Layer 4 of a small transformer language model trained on English Wikipedia (10 layers, counted from 0, width 96).
Take only the direct path to the model's output, skipping the later layers: a vector added to the residual stream pushes a token's score in proportion to its dot product with that token's output vector.

Output vectors of the tokens that the questions are about. A number n stands for (n - 500) times 0.0026.
"-": 566,503,389,613,474,452,378,410,733,621,433,269,314,600,557,641,563,468,593,612,293,448,445,468,718,475,378,686,672,660,543,529,534,348,371,526,440,360,353,627,456,596,439,633,308,329,511,400,641,491,643,483,413,594,453,440,449,363,390,509,546,432,421,409,453,554,520,484,580,408,538,642,407,563,420,411,669,581,399,395,473,621,663,459,629,503,383,372,584,524,233,617,382,433,382,396
"é": 393,496,481,587,577,593,714,539,721,213,485,622,308,565,661,557,391,523,193,306,726,295,510,378,550,507,432,412,505,572,509,272,653,385,436,497,562,657,443,504,400,438,542,591,443,437,621,419,311,344,464,634,378,583,451,253,455,557,418,477,500,383,419,292,475,478,508,525,361,295,504,399,488,543,338,399,407,447,402,624,709,520,277,573,593,464,604,472,537,274,608,238,530,233,731,389
"ru": 559,409,828,525,564,908,560,599,560,648,455,672,535,411,521,514,378,514,539,339,433,230,471,456,513,481,657,544,389,459,285,285,396,680,434,518,589,476,541,395,630,473,554,463,609,293,352,671,152,211,560,528,537,629,526,422,657,450,539,381,189,429,373,425,661,461,573,562,343,597,699,821,632,304,321,332,446,525,496,380,622,456,496,387,458,323,472,699,442,480,612,258,486,562,396,289
"du": 495,233,846,771,623,450,869,572,452,612,445,231,447,265,500,810,500,486,569,550,667,275,466,141,331,374,579,480,324,495,274,524,422,490,458,468,640,627,777,610,581,668,553,771,465,358,564,453,540,773,690,467,116,368,333,389,641,485,458,573,86,410,290,243,598,442,511,374,303,240,626,669,540,417,313,506,240,705,381,97,906,323,229,629,168,225,586,474,217,560,708,397,749,600,811,613
"let": 509,611,476,662,611,392,695,576,639,719,543,477,562,777,611,757,689,475,628,448,435,397,416,254,521,518,415,339,412,625,461,547,464,448,593,481,582,472,572,614,711,347,525,538,546,849,571,694,338,614,330,208,144,765,623,509,675,726,586,542,448,573,415,256,478,339,505,268,445,594,545,252,376,293,301,652,267,496,680,484,741,190,413,257,447,303,821,330,239,30,660,458,392,428,485,467
"/": 557,332,344,576,491,541,390,537,496,529,588,341,503,656,482,355,625,648,459,566,528,489,542,579,665,360,762,599,574,456,292,414,486,489,500,499,481,490,606,586,678,522,545,427,474,435,481,574,683,525,639,406,232,592,454,393,482,420,400,423,500,587,464,395,565,477,323,483,495,361,528,675,644,534,348,336,540,383,516,707,441,510,578,469,466,517,403,622,536,504,515,649,495,482,600,538
"ts": 460,570,616,678,231,626,500,463,139,505,168,476,649,316,530,369,593,396,567,667,237,274,496,327,646,378,221,390,737,590,622,678,519,623,613,504,576,524,704,957,515,374,591,311,384,592,642,362,356,486,867,564,385,532,697,486,496,548,519,618,578,399,571,536,607,448,707,226,482,447,849,167,695,416,175,327,504,427,548,166,477,342,586,707,137,381,577,505,305,524,878,511,410,580,324,394
"ore": 684,495,756,394,522,554,611,526,520,539,449,518,788,408,505,373,527,500,287,542,686,306,407,312,384,587,615,414,370,780,737,485,703,665,376,477,613,481,417,728,625,386,575,602,613,642,608,737,444,327,312,178,505,620,192,535,461,561,378,455,281,609,566,373,799,424,450,790,413,609,290,622,333,378,515,704,520,408,331,234,871,525,620,594,683,482,316,548,737,511,749,323,348,389,753,531
"ied": 612,305,591,495,442,712,457,337,386,49,472,442,510,775,421,500,637,508,588,248,273,268,399,446,535,513,512,414,551,463,409,575,629,424,345,509,625,637,551,618,386,526,731,509,677,633,583,667,25,786,394,516,658,305,421,728,500,443,578,682,327,265,418,424,448,593,555,491,282,581,710,463,505,582,455,557,568,452,421,585,500,662,518,505,350,266,572,608,615,31,668,177,364,361,578,160
"ark": 694,560,871,427,566,512,710,564,553,592,546,531,579,223,472,610,667,648,768,583,613,177,384,300,515,435,692,411,405,603,564,495,534,529,508,522,670,564,596,452,578,538,541,523,627,476,495,407,17,249,514,405,293,43,554,544,601,701,547,411,446,804,571,191,590,570,286,456,300,635,519,286,415,380,640,523,376,405,421,520,594,290,605,528,584,154,562,688,710,395,310,305,385,348,620,589
"f": 465,472,505,516,292,461,488,751,506,741,375,626,651,468,500,661,338,667,733,357,454,275,425,379,714,593,444,590,654,634,541,385,661,486,612,513,525,352,531,623,718,381,480,641,467,753,500,471,752,725,480,497,484,428,521,474,480,394,684,531,330,268,421,271,467,308,527,422,517,458,698,735,775,463,598,508,493,628,601,538,630,650,534,444,341,515,542,441,231,410,548,517,307,614,530,622
"\"\n": 235,812,677,612,691,563,873,604,143,313,767,495,689,630,339,775,284,505,536,373,700,372,435,81,634,591,595,344,87,481,612,715,465,490,460,452,539,425,618,784,748,474,685,773,460,802,658,551,222,232,701,325,371,367,230,515,650,509,58,617,453,484,620,461,425,485,447,287,538,516,522,408,450,415,202,281,742,339,454,448,647,517,444,641,288,224,599,635,616,435,386,477,431,763,537,189
"r": 516,487,591,335,479,586,550,504,601,819,778,610,617,87,395,505,212,352,679,603,353,313,504,340,590,603,453,442,644,563,419,396,488,500,544,509,441,468,509,347,487,439,468,539,458,366,578,704,268,452,455,631,509,896,617,405,482,416,467,393,431,380,402,690,760,546,535,789,434,517,540,504,392,618,320,442,318,425,402,410,316,500,333,142,610,438,361,756,472,537,637,115,571,539,420,230
"ec": 543,663,393,575,645,743,566,485,765,374,310,562,559,253,389,296,371,472,401,439,486,240,224,550,470,481,571,416,621,396,463,306,596,384,437,494,611,630,480,628,497,396,480,437,251,545,366,365,505,337,471,623,472,281,432,398,466,507,344,580,274,480,641,215,470,485,359,654,673,411,745,428,557,515,470,423,338,384,317,638,269,466,432,641,319,674,427,567,177,332,528,587,432,623,436,527

Output weights of attention head 1. The head adds the sum of these rows, row i times number i of z. A number n stands for (n - 500) times 0.0067.
o0: 379,232,328,520,197,366,105,550,591,294,343,450,634,622,410,461,528,477,659,393,439,565,324,508,565,493,385,379,520,509,577,483,540,397,542,538,393,704,589,381,567,366,380,449,542,378,632,411,690,678,208,533,580,534,496,481,358,600,722,510,669,184,378,646,602,446,623,608,694,556,470,398,511,454,605,337,420,415,763,545,502,580,513,382,484,567,575,673,420,343,556,446,527,497,702,317
o1: 294,430,467,709,508,629,707,539,385,256,628,390,525,775,364,579,353,509,494,431,402,449,476,528,441,622,637,540,432,662,545,545,397,449,615,504,450,401,445,350,581,279,442,529,652,756,493,250,428,760,725,620,497,497,610,661,594,497,469,368,543,366,566,472,285,488,689,345,264,428,541,588,232,436,566,714,474,653,242,314,595,630,387,495,529,459,654,510,567,208,418,341,623,315,534,667
o2: 311,573,508,595,499,511,464,376,503,340,405,384,653,646,532,826,623,404,554,421,533,616,619,468,652,485,272,476,288,674,548,469,616,510,575,474,481,730,626,371,434,570,362,430,499,484,480,353,560,564,350,294,491,587,524,408,368,410,593,583,547,598,346,655,383,606,624,633,543,322,394,274,584,553,417,402,386,617,902,460,672,459,291,560,626,499,713,455,509,507,428,362,376,499,383,608
o3: 693,667,665,554,598,472,565,619,503,415,301,525,511,389,497,662,630,528,500,650,435,494,514,463,450,542,475,669,525,633,661,472,643,541,410,265,681,792,609,620,639,562,649,600,624,417,427,457,655,496,537,568,536,582,767,533,581,422,406,562,604,398,497,386,621,282,450,553,341,495,453,517,544,670,536,113,523,392,494,413,568,524,585,588,536,676,551,681,335,27,658,649,395,477,699,624
o4: 274,416,514,580,444,614,640,661,403,497,542,777,668,489,577,620,467,604,477,340,508,458,435,409,542,335,632,611,537,468,595,364,788,474,525,529,549,548,515,712,485,373,455,250,375,382,357,524,505,613,450,623,551,656,430,540,716,634,531,430,470,440,727,339,385,545,781,439,243,596,236,356,617,350,331,501,114,460,480,582,427,577,516,373,598,420,485,485,500,544,341,467,603,580,618,485
o5: 691,560,393,552,543,498,529,439,641,545,606,435,378,437,404,412,401,310,607,433,423,465,487,379,477,345,456,513,591,437,554,408,617,656,766,582,358,282,568,669,349,556,486,474,592,471,300,484,677,408,514,419,603,551,511,326,557,423,517,383,466,654,388,560,700,487,377,596,516,372,321,477,490,698,629,476,514,429,121,448,479,469,680,495,593,531,534,437,485,331,430,545,422,368,495,261
o6: 624,423,426,465,584,400,386,368,450,329,497,422,489,688,377,480,512,718,543,456,446,644,456,260,549,556,578,346,546,578,513,798,642,416,479,617,574,430,510,488,493,268,465,609,489,430,541,462,214,359,543,486,480,631,487,548,407,576,583,449,272,408,468,346,370,430,668,493,592,414,509,544,367,424,591,611,680,419,610,378,391,496,428,452,432,520,543,389,412,343,523,552,311,582,389,360
o7: 414,604,499,354,415,379,609,358,636,410,557,336,467,456,446,307,683,748,296,483,526,328,334,679,391,573,447,496,389,603,492,524,442,645,488,401,828,476,437,560,562,426,636,450,318,747,461,454,608,664,561,459,651,569,482,323,502,457,464,414,474,640,586,415,300,350,424,549,561,562,695,524,510,532,495,449,480,302,527,551,683,375,393,387,564,336,498,565,442,600,465,666,741,578,265,459
o8: 371,542,454,526,345,602,270,598,529,436,562,447,549,622,582,375,384,375,268,412,375,590,449,440,506,630,328,516,410,547,383,539,606,272,549,359,594,478,626,533,417,612,605,583,308,610,567,589,719,481,347,568,300,587,447,612,530,570,680,398,463,370,611,467,445,425,606,483,827,439,541,373,304,423,431,664,423,564,559,541,404,331,498,571,608,333,488,430,526,343,306,420,654,617,508,493
o9: 566,322,701,277,459,570,529,550,500,622,379,590,508,359,500,383,544,616,627,638,349,661,362,670,529,621,451,602,377,579,550,529,608,484,576,723,482,454,337,529,528,686,343,367,367,682,521,412,332,365,547,580,326,209,568,521,577,664,587,339,472,524,669,707,498,489,416,585,556,713,355,554,566,500,626,533,544,692,373,327,372,312,528,354,779,366,549,345,356,703,445,448,293,636,508,512
o10: 461,570,655,429,555,517,383,283,346,317,422,568,499,541,507,336,305,439,450,594,453,518,362,489,523,534,252,642,505,665,225,637,139,468,642,433,591,515,329,553,378,340,423,519,480,652,747,704,451,591,263,387,745,393,668,412,479,503,317,451,467,624,533,547,583,473,538,492,506,410,444,770,652,543,532,561,474,445,524,605,649,576,566,466,569,622,528,558,603,654,527,321,525,584,349,665
o11: 333,433,404,344,377,380,501,535,631,415,593,730,555,395,492,603,601,581,318,640,559,624,718,340,559,540,505,478,392,461,493,600,215,410,475,541,794,585,420,762,491,674,376,349,504,277,505,529,459,512,226,546,547,287,530,497,428,565,368,507,358,398,354,516,637,674,426,278,820,761,314,314,417,610,411,516,572,592,600,435,760,385,499,532,430,495,509,440,593,557,677,342,604,474,584,394
o12: 565,642,689,416,581,628,360,380,507,393,569,610,304,360,617,546,580,589,394,368,490,579,661,462,750,521,607,529,564,437,249,261,399,290,441,300,289,581,393,496,736,549,485,450,475,576,482,664,556,499,550,563,684,417,562,730,336,97,434,426,613,297,414,480,402,479,585,438,547,442,493,692,430,450,400,547,554,363,459,465,713,548,632,568,588,567,507,539,359,525,441,651,497,474,429,645
o13: 329,350,576,471,453,629,491,489,447,384,389,573,538,272,439,556,451,372,248,454,500,443,437,458,505,459,490,511,553,396,570,577,400,396,512,406,545,560,388,702,569,557,556,387,162,641,467,307,408,502,637,543,494,488,574,399,381,334,508,471,434,341,381,451,528,501,421,475,616,262,365,486,444,682,456,600,552,427,380,790,689,488,519,577,396,647,545,650,520,650,474,706,446,587,565,347
o14: 368,520,569,498,460,409,403,595,592,533,460,606,686,378,331,532,521,504,374,494,339,519,194,395,543,454,576,243,416,394,594,534,386,520,474,486,311,446,457,716,587,417,396,379,519,565,428,760,541,450,399,568,463,363,408,513,599,512,429,617,537,454,510,563,449,544,694,570,717,495,517,359,498,581,373,401,629,275,416,590,290,514,418,500,487,417,465,488,377,617,545,567,371,273,684,565
o15: 554,510,543,564,511,573,519,662,538,440,490,445,700,487,408,458,476,620,555,368,512,484,379,577,505,332,636,626,521,492,531,637,530,569,536,492,508,415,473,769,623,516,587,583,674,597,444,651,650,601,540,482,462,563,473,569,482,341,503,360,645,527,682,440,602,666,367,325,159,669,527,524,366,440,640,679,511,428,582,515,577,406,595,640,403,484,558,547,418,668,326,488,325,589,466,445
o16: 477,494,532,389,564,340,607,567,459,580,521,568,632,605,601,583,375,538,402,476,594,732,390,440,490,615,302,307,578,466,797,530,476,199,565,607,606,378,487,648,341,560,450,458,550,527,530,454,298,289,697,375,469,470,368,485,554,448,604,514,597,526,523,479,638,625,516,683,543,434,525,489,568,462,685,414,478,435,398,414,395,548,653,514,595,378,554,609,364,350,515,371,469,507,475,435
o17: 618,481,423,354,277,488,684,395,539,368,368,416,541,556,495,308,655,414,420,531,475,470,428,516,484,477,283,607,467,500,363,496,606,352,277,533,502,306,337,669,506,506,488,379,538,534,570,702,405,458,502,500,483,453,664,653,619,582,590,487,496,577,381,647,343,499,435,383,452,451,314,287,594,582,497,542,434,591,693,530,709,760,618,658,491,486,640,529,540,447,488,616,393,580,577,420
o18: 581,660,526,467,294,652,348,349,408,458,479,642,454,384,539,596,529,564,345,653,477,733,479,513,456,480,500,470,337,479,662,527,584,557,443,726,295,320,512,315,646,482,624,439,553,554,554,737,507,334,505,541,559,437,629,419,533,660,477,576,587,227,632,418,529,551,500,397,777,507,623,417,696,452,546,409,404,761,382,457,431,693,538,687,615,514,575,362,297,656,590,505,415,405,416,327
o19: 424,384,325,565,518,510,527,497,548,709,548,279,321,478,451,722,423,497,497,609,280,606,407,307,513,411,339,494,494,460,398,499,502,449,555,422,443,497,554,437,527,497,454,365,612,530,601,546,391,452,517,465,592,395,478,481,529,567,625,525,580,554,561,544,519,593,434,493,251,510,392,496,402,364,609,399,566,696,644,654,378,430,369,466,443,690,388,565,240,495,374,469,408,643,360,580
o20: 358,376,603,286,319,381,508,411,367,547,504,539,453,646,630,512,554,624,409,380,693,487,163,462,563,408,415,780,386,390,655,433,524,352,641,295,668,526,460,495,664,542,610,516,469,717,654,703,358,707,867,550,514,533,424,344,506,525,542,479,389,557,446,554,491,604,671,711,295,464,361,357,293,503,115,624,536,546,318,228,531,429,519,517,696,512,411,557,652,473,496,527,632,644,760,320
o21: 628,561,411,487,461,491,521,464,343,199,580,400,600,690,393,272,326,391,458,471,747,423,664,462,456,361,514,767,436,267,665,607,591,489,442,218,621,627,550,463,459,453,692,446,432,527,485,305,467,588,564,693,507,344,440,592,593,554,453,326,441,354,493,467,532,303,589,635,575,527,452,669,464,449,480,357,630,360,657,521,309,516,356,383,475,432,503,554,338,553,604,358,440,592,488,344
o22: 505,446,425,477,683,552,391,414,542,420,516,296,363,347,582,612,372,335,507,326,509,568,448,471,679,478,468,422,459,446,735,501,491,633,392,267,580,339,478,457,576,347,618,483,171,623,345,612,444,583,655,444,403,427,648,517,547,532,665,415,423,753,575,555,547,567,372,420,542,693,478,432,571,445,396,424,376,491,498,592,505,393,704,603,349,424,470,536,682,359,547,639,461,369,480,533
o23: 409,654,498,396,728,523,428,610,363,513,303,388,271,569,523,604,574,335,542,464,420,341,612,439,497,372,399,449,867,521,661,388,541,607,525,606,768,512,450,421,392,588,626,472,431,468,371,593,721,476,490,406,464,359,335,526,478,465,634,638,396,476,654,392,388,627,507,492,501,449,372,364,553,369,606,624,464,548,426,483,459,596,298,628,373,438,594,361,546,452,518,649,681,545,519,428
o24: 366,402,211,519,593,211,336,618,327,778,495,410,519,385,446,554,611,536,432,428,659,615,515,302,650,516,431,481,385,543,693,549,550,406,540,306,338,481,605,690,495,677,480,641,398,560,399,623,632,481,468,573,437,275,474,662,246,569,599,344,461,387,339,445,314,813,381,738,423,423,591,426,397,441,403,608,597,600,418,428,473,566,452,565,620,216,437,597,672,399,386,753,414,670,505,554
o25: 337,556,624,668,548,394,407,589,660,498,655,373,339,361,423,603,451,578,591,637,519,263,419,447,573,174,422,356,668,623,525,396,514,712,656,361,160,384,642,585,528,634,458,511,358,606,281,700,331,490,296,476,584,444,501,578,460,467,370,507,744,478,717,571,433,527,494,462,637,234,469,442,522,448,566,696,380,615,407,670,461,639,434,674,550,477,578,614,580,339,626,236,514,349,448,475
o26: 549,630,523,492,646,481,465,611,534,458,494,541,676,458,399,522,593,500,534,557,515,494,551,658,424,365,413,420,433,432,486,810,388,575,483,412,508,513,396,564,385,413,495,333,537,567,518,415,421,683,546,542,555,615,256,436,395,410,692,590,523,433,612,756,454,682,556,426,521,439,447,396,619,442,502,434,503,691,439,631,439,580,608,495,687,627,497,427,642,422,455,299,623,500,343,400
o27: 453,627,502,579,522,481,503,476,414,437,488,771,405,552,541,705,405,303,605,483,441,560,590,486,543,440,421,416,426,436,339,350,362,763,366,515,487,538,502,540,411,373,549,317,370,544,353,488,314,688,451,635,349,470,462,395,536,543,386,492,334,549,330,510,429,430,441,289,435,524,681,738,310,379,601,419,542,552,531,453,482,558,488,825,553,625,430,504,511,664,638,493,395,554,416,551
o28: 596,431,443,612,489,625,566,487,584,614,587,467,354,598,566,503,717,410,400,703,492,489,545,497,745,421,451,658,449,693,466,469,730,621,407,346,457,372,560,787,745,502,334,399,538,587,474,379,583,618,664,459,319,266,500,529,446,553,276,461,391,531,342,423,662,408,554,428,468,415,459,561,765,420,580,487,401,179,651,449,378,439,460,545,516,338,479,432,438,652,501,373,550,348,575,384
o29: 537,453,432,501,304,664,441,325,378,413,747,659,472,422,542,506,490,452,672,651,467,648,391,609,412,658,704,511,484,626,594,720,278,350,389,560,293,556,598,490,360,332,557,402,608,498,498,472,376,462,313,515,580,564,458,608,511,487,454,418,414,516,561,581,559,438,554,665,554,534,409,493,393,439,553,313,471,412,460,543,321,496,609,663,602,521,445,191,532,723,492,619,653,671,317,544
o30: 289,510,476,653,176,297,556,574,415,339,593,505,407,639,496,349,538,463,607,530,425,515,626,552,585,660,439,356,376,492,383,575,345,542,435,475,667,562,433,470,446,302,358,332,313,492,317,461,591,527,564,545,474,625,296,594,426,582,636,360,695,491,438,222,495,505,531,570,602,594,469,311,484,645,383,418,422,531,306,532,827,355,480,525,791,529,627,476,466,337,529,328,463,456,361,350
o31: 445,358,444,622,529,338,666,536,413,494,526,456,567,585,533,347,528,530,550,381,374,500,515,553,540,131,543,611,711,514,467,735,524,634,539,361,670,514,631,289,648,516,451,498,631,579,390,471,330,437,406,646,500,547,493,540,427,656,628,479,597,552,484,482,626,580,409,456,625,491,462,509,440,411,470,501,408,304,291,582,449,496,519,542,594,319,474,418,509,661,452,487,575,552,438,558

Each question shows a token from some text and the vector z that the head gathered there. A number n stands for (n - 500) times 0.0036.

" Pr": 475,476,499,487,569,538,543,406,542,560,438,489,532,474,509,553,476,532,542,542,532,468,480,442,608,455,493,458,466,536,469,449
Which of these tokens does it push down most? "é"

" ": 476,584,493,527,493,530,523,459,483,547,463,424,590,602,445,452,529,568,488,454,533,436,467,424,501,495,517,522,561,509,477,510
Which of these tokens does it push up most? "-"

"á": 589,580,448,726,462,541,378,544,390,487,518,422,670,659,654,537,385,707,487,505,576,414,572,344,453,317,522,426,554,538,543,452
Which of these tokens does it push up most? "/"

"sk": 578,529,386,659,612,537,407,541,361,502,490,409,602,653,594,601,406,694,497,496,534,376,588,343,487,299,546,466,550,496,547,526
Which of these tokens does it push up most? "/"

" h": 552,458,493,436,644,468,477,410,505,616,496,415,522,523,524,439,587,601,578,505,489,461,497,470,514,520,550,574,537,398,597,505
Which two tokens does it push up most, strongest first? "ts", "f"

".\n\n": 494,495,515,544,542,515,503,450,551,523,500,457,551,573,539,488,545,581,489,462,551,439,489,432,575,492,487,509,473,426,588,438
Which of these tokens does it push down most? "ru"

"ov": 578,568,400,642,679,516,377,528,430,550,500,443,593,658,551,667,361,724,502,491,598,404,551,315,472,288,537,454,523,478,626,540
Which of these tokens does it push up most? "/"

"74": 510,486,479,514,495,534,477,369,544,542,457,463,558,581,502,517,555,593,567,468,590,419,578,416,565,450,506,495,486,415,552,466
Which of these tokens does it push up most? "-"

" of": 437,524,436,493,645,493,551,436,519,558,532,421,426,506,505,545,545,597,483,474,494,510,449,385,519,532,550,536,589,463,514,508
Which of these tokens does it push up most? "ark"

"ters": 429,388,468,453,494,588,482,578,419,498,502,484,505,548,528,554,543,606,499,496,609,517,667,449,396,466,600,497,552,542,603,591
Which of these tokens does it push down most? "f"

"'": 482,507,449,575,545,509,594,478,557,514,489,525,548,603,492,641,452,631,520,587,598,599,422,439,483,461,542,492,490,437,562,459
Which of these tokens does it push up most? "ied"

" |": 531,467,479,560,587,487,501,457,451,536,493,461,529,580,473,499,444,582,573,501,578,431,483,449,518,490,456,519,596,495,581,569
Which of these tokens does it push up most? "ts"

"u": 353,672,437,623,522,552,677,513,527,433,636,387,407,466,430,486,648,567,504,507,623,570,425,431,610,624,609,538,415,445,540,616
Which two tokens does it push up most, strongest first? "\"\n", "ied"

"ister": 501,548,496,530,575,545,480,381,640,609,431,561,379,602,574,464,642,559,437,555,649,617,499,340,548,392,500,580,432,461,649,461
Which of these tokens does it push down most? "/"

" T": 537,503,423,585,542,482,536,465,506,456,519,446,495,537,505,521,579,521,510,517,509,586,425,451,536,507,538,374,465,410,446,447
Which two tokens does it push up most, strongest first? "ied", "f"

" re": 375,587,439,458,555,445,484,429,545,538,502,407,455,501,447,508,531,572,512,488,478,441,388,400,480,423,573,644,495,511,497,431
Which three tokens does it push up most, strongest first? "ru", "\"\n", "du"

" ==\n": 450,267,591,502,551,505,503,457,489,687,559,541,445,525,607,471,590,643,488,425,763,400,529,311,589,523,468,502,496,324,728,501
Which two tokens does it push up most, strongest first? "ore", "ark"

"21": 584,500,486,553,558,524,476,346,447,485,444,440,493,524,445,396,484,572,594,507,537,492,501,381,462,490,482,545,491,466,500,544
Which of these tokens does it push down most? "\"\n"

"es": 488,612,427,582,434,579,529,519,499,583,531,395,414,594,463,661,429,549,547,494,507,381,507,559,498,642,567,479,499,522,470,484
Which of these tokens does it push down most? "é"

"==\n": 513,442,488,455,476,559,501,486,492,495,538,520,507,527,543,493,509,594,450,466,543,454,426,437,505,447,471,565,492,480,630,452
Which of these tokens does it push up most? "ore"

" March": 484,488,481,483,537,528,531,397,513,535,517,524,474,555,524,439,571,571,571,470,596,457,422,410,559,499,524,487,515,455,563,469
Which of these tokens does it push up most? "ore"

" per": 392,518,438,484,469,416,505,422,580,572,414,392,492,479,449,528,523,541,446,512,481,437,395,404,492,409,508,577,564,412,551,386
Which two tokens does it push up most, strongest first? "du", "ru"

" in": 495,461,517,531,541,478,539,427,544,584,478,480,553,549,530,458,496,548,564,454,520,496,460,453,494,485,530,513,601,372,552,513
Which of these tokens does it push down most? "r"

"ove": 500,577,483,498,607,464,570,471,490,453,576,495,482,535,558,553,477,521,495,512,512,567,436,504,495,527,563,537,479,457,465,414
Which of these tokens does it push up most? "ied"

" Me": 460,556,470,590,672,486,611,485,491,492,475,408,572,544,556,531,457,558,520,452,548,483,396,388,521,525,485,507,573,400,489,441
Which of these tokens does it push up most? "f"

"inal": 531,633,423,494,507,415,561,530,642,560,552,452,576,598,439,473,462,599,582,460,527,494,462,457,527,478,417,451,453,441,468,511
Which two tokens does it push up most, strongest first? "ied", "f"

"g": 463,545,704,606,414,484,549,385,529,463,516,491,639,550,504,508,515,530,519,544,484,505,433,453,534,607,435,398,478,465,458,419
Which of these tokens does it push up most? "é"

" time": 435,434,505,465,501,533,555,455,523,532,607,436,539,540,553,525,553,652,537,506,515,486,518,440,436,498,515,525,542,488,528,497
Which two tokens does it push up most, strongest first? "ts", "ore"

" Fl": 385,624,376,564,607,525,484,509,458,553,457,447,567,542,481,596,580,557,488,507,498,508,489,502,479,528,530,516,482,497,470,511
Which three tokens does it push up most, strongest first? "ark", "\"\n", "ru"

" s": 456,455,490,490,549,521,490,463,518,602,470,505,496,576,526,479,501,555,491,516,550,462,486,398,545,502,506,567,580,375,534,500
Which of these tokens does it push up most? "ark"

"ug": 327,663,415,554,521,547,652,488,530,484,626,421,399,437,406,501,694,596,548,513,656,558,444,427,632,621,581,521,426,475,502,578
Which of these tokens does it push up most? "\"\n"

" the": 543,532,479,479,552,477,616,500,528,580,588,402,515,565,535,562,546,628,530,462,547,501,456,399,498,554,449,509,590,493,566,513
Which of these tokens does it push up most? "ied"

"en": 446,508,399,533,626,563,600,476,609,463,448,428,473,535,519,460,542,538,478,521,638,478,466,528,593,550,510,486,411,460,518,485
Which of these tokens does it push up most? "\"\n"

"20": 491,423,543,599,539,573,489,322,500,602,456,503,586,664,445,468,630,623,577,470,683,493,599,434,537,478,540,483,392,301,650,509
Which two tokens does it push up most, strongest first? "é", "ts"

"ast": 433,569,415,556,614,514,594,444,492,505,532,426,463,578,469,486,493,542,478,460,551,459,419,487,475,530,487,476,460,510,430,422
Which of these tokens does it push down most? "/"

"ution": 469,663,514,427,535,502,576,410,544,492,575,455,509,504,518,459,655,537,532,549,485,518,440,465,466,566,665,518,390,622,605,454
Which of these tokens does it push up most? "ied"

" E": 396,560,480,509,504,511,462,475,455,543,549,445,565,565,462,535,496,550,556,523,517,495,463,399,516,535,491,486,541,459,466,483
Which of these tokens does it push down most? "let"

" and": 331,512,446,503,590,538,551,562,598,612,566,427,540,665,465,495,486,694,491,522,633,527,441,454,530,461,530,580,556,356,565,484
Which of these tokens does it push down most? "r"

"A": 501,451,652,522,497,472,576,446,538,535,549,406,503,502,522,452,491,621,491,611,646,405,410,399,516,586,512,530,507,342,610,479
Which two tokens does it push up most, strongest first? "let", "é"

"ir": 419,565,448,415,643,506,532,476,412,528,540,441,589,525,484,510,519,599,536,530,552,376,571,361,475,526,553,547,533,525,586,519
Which of these tokens does it push up most? "ru"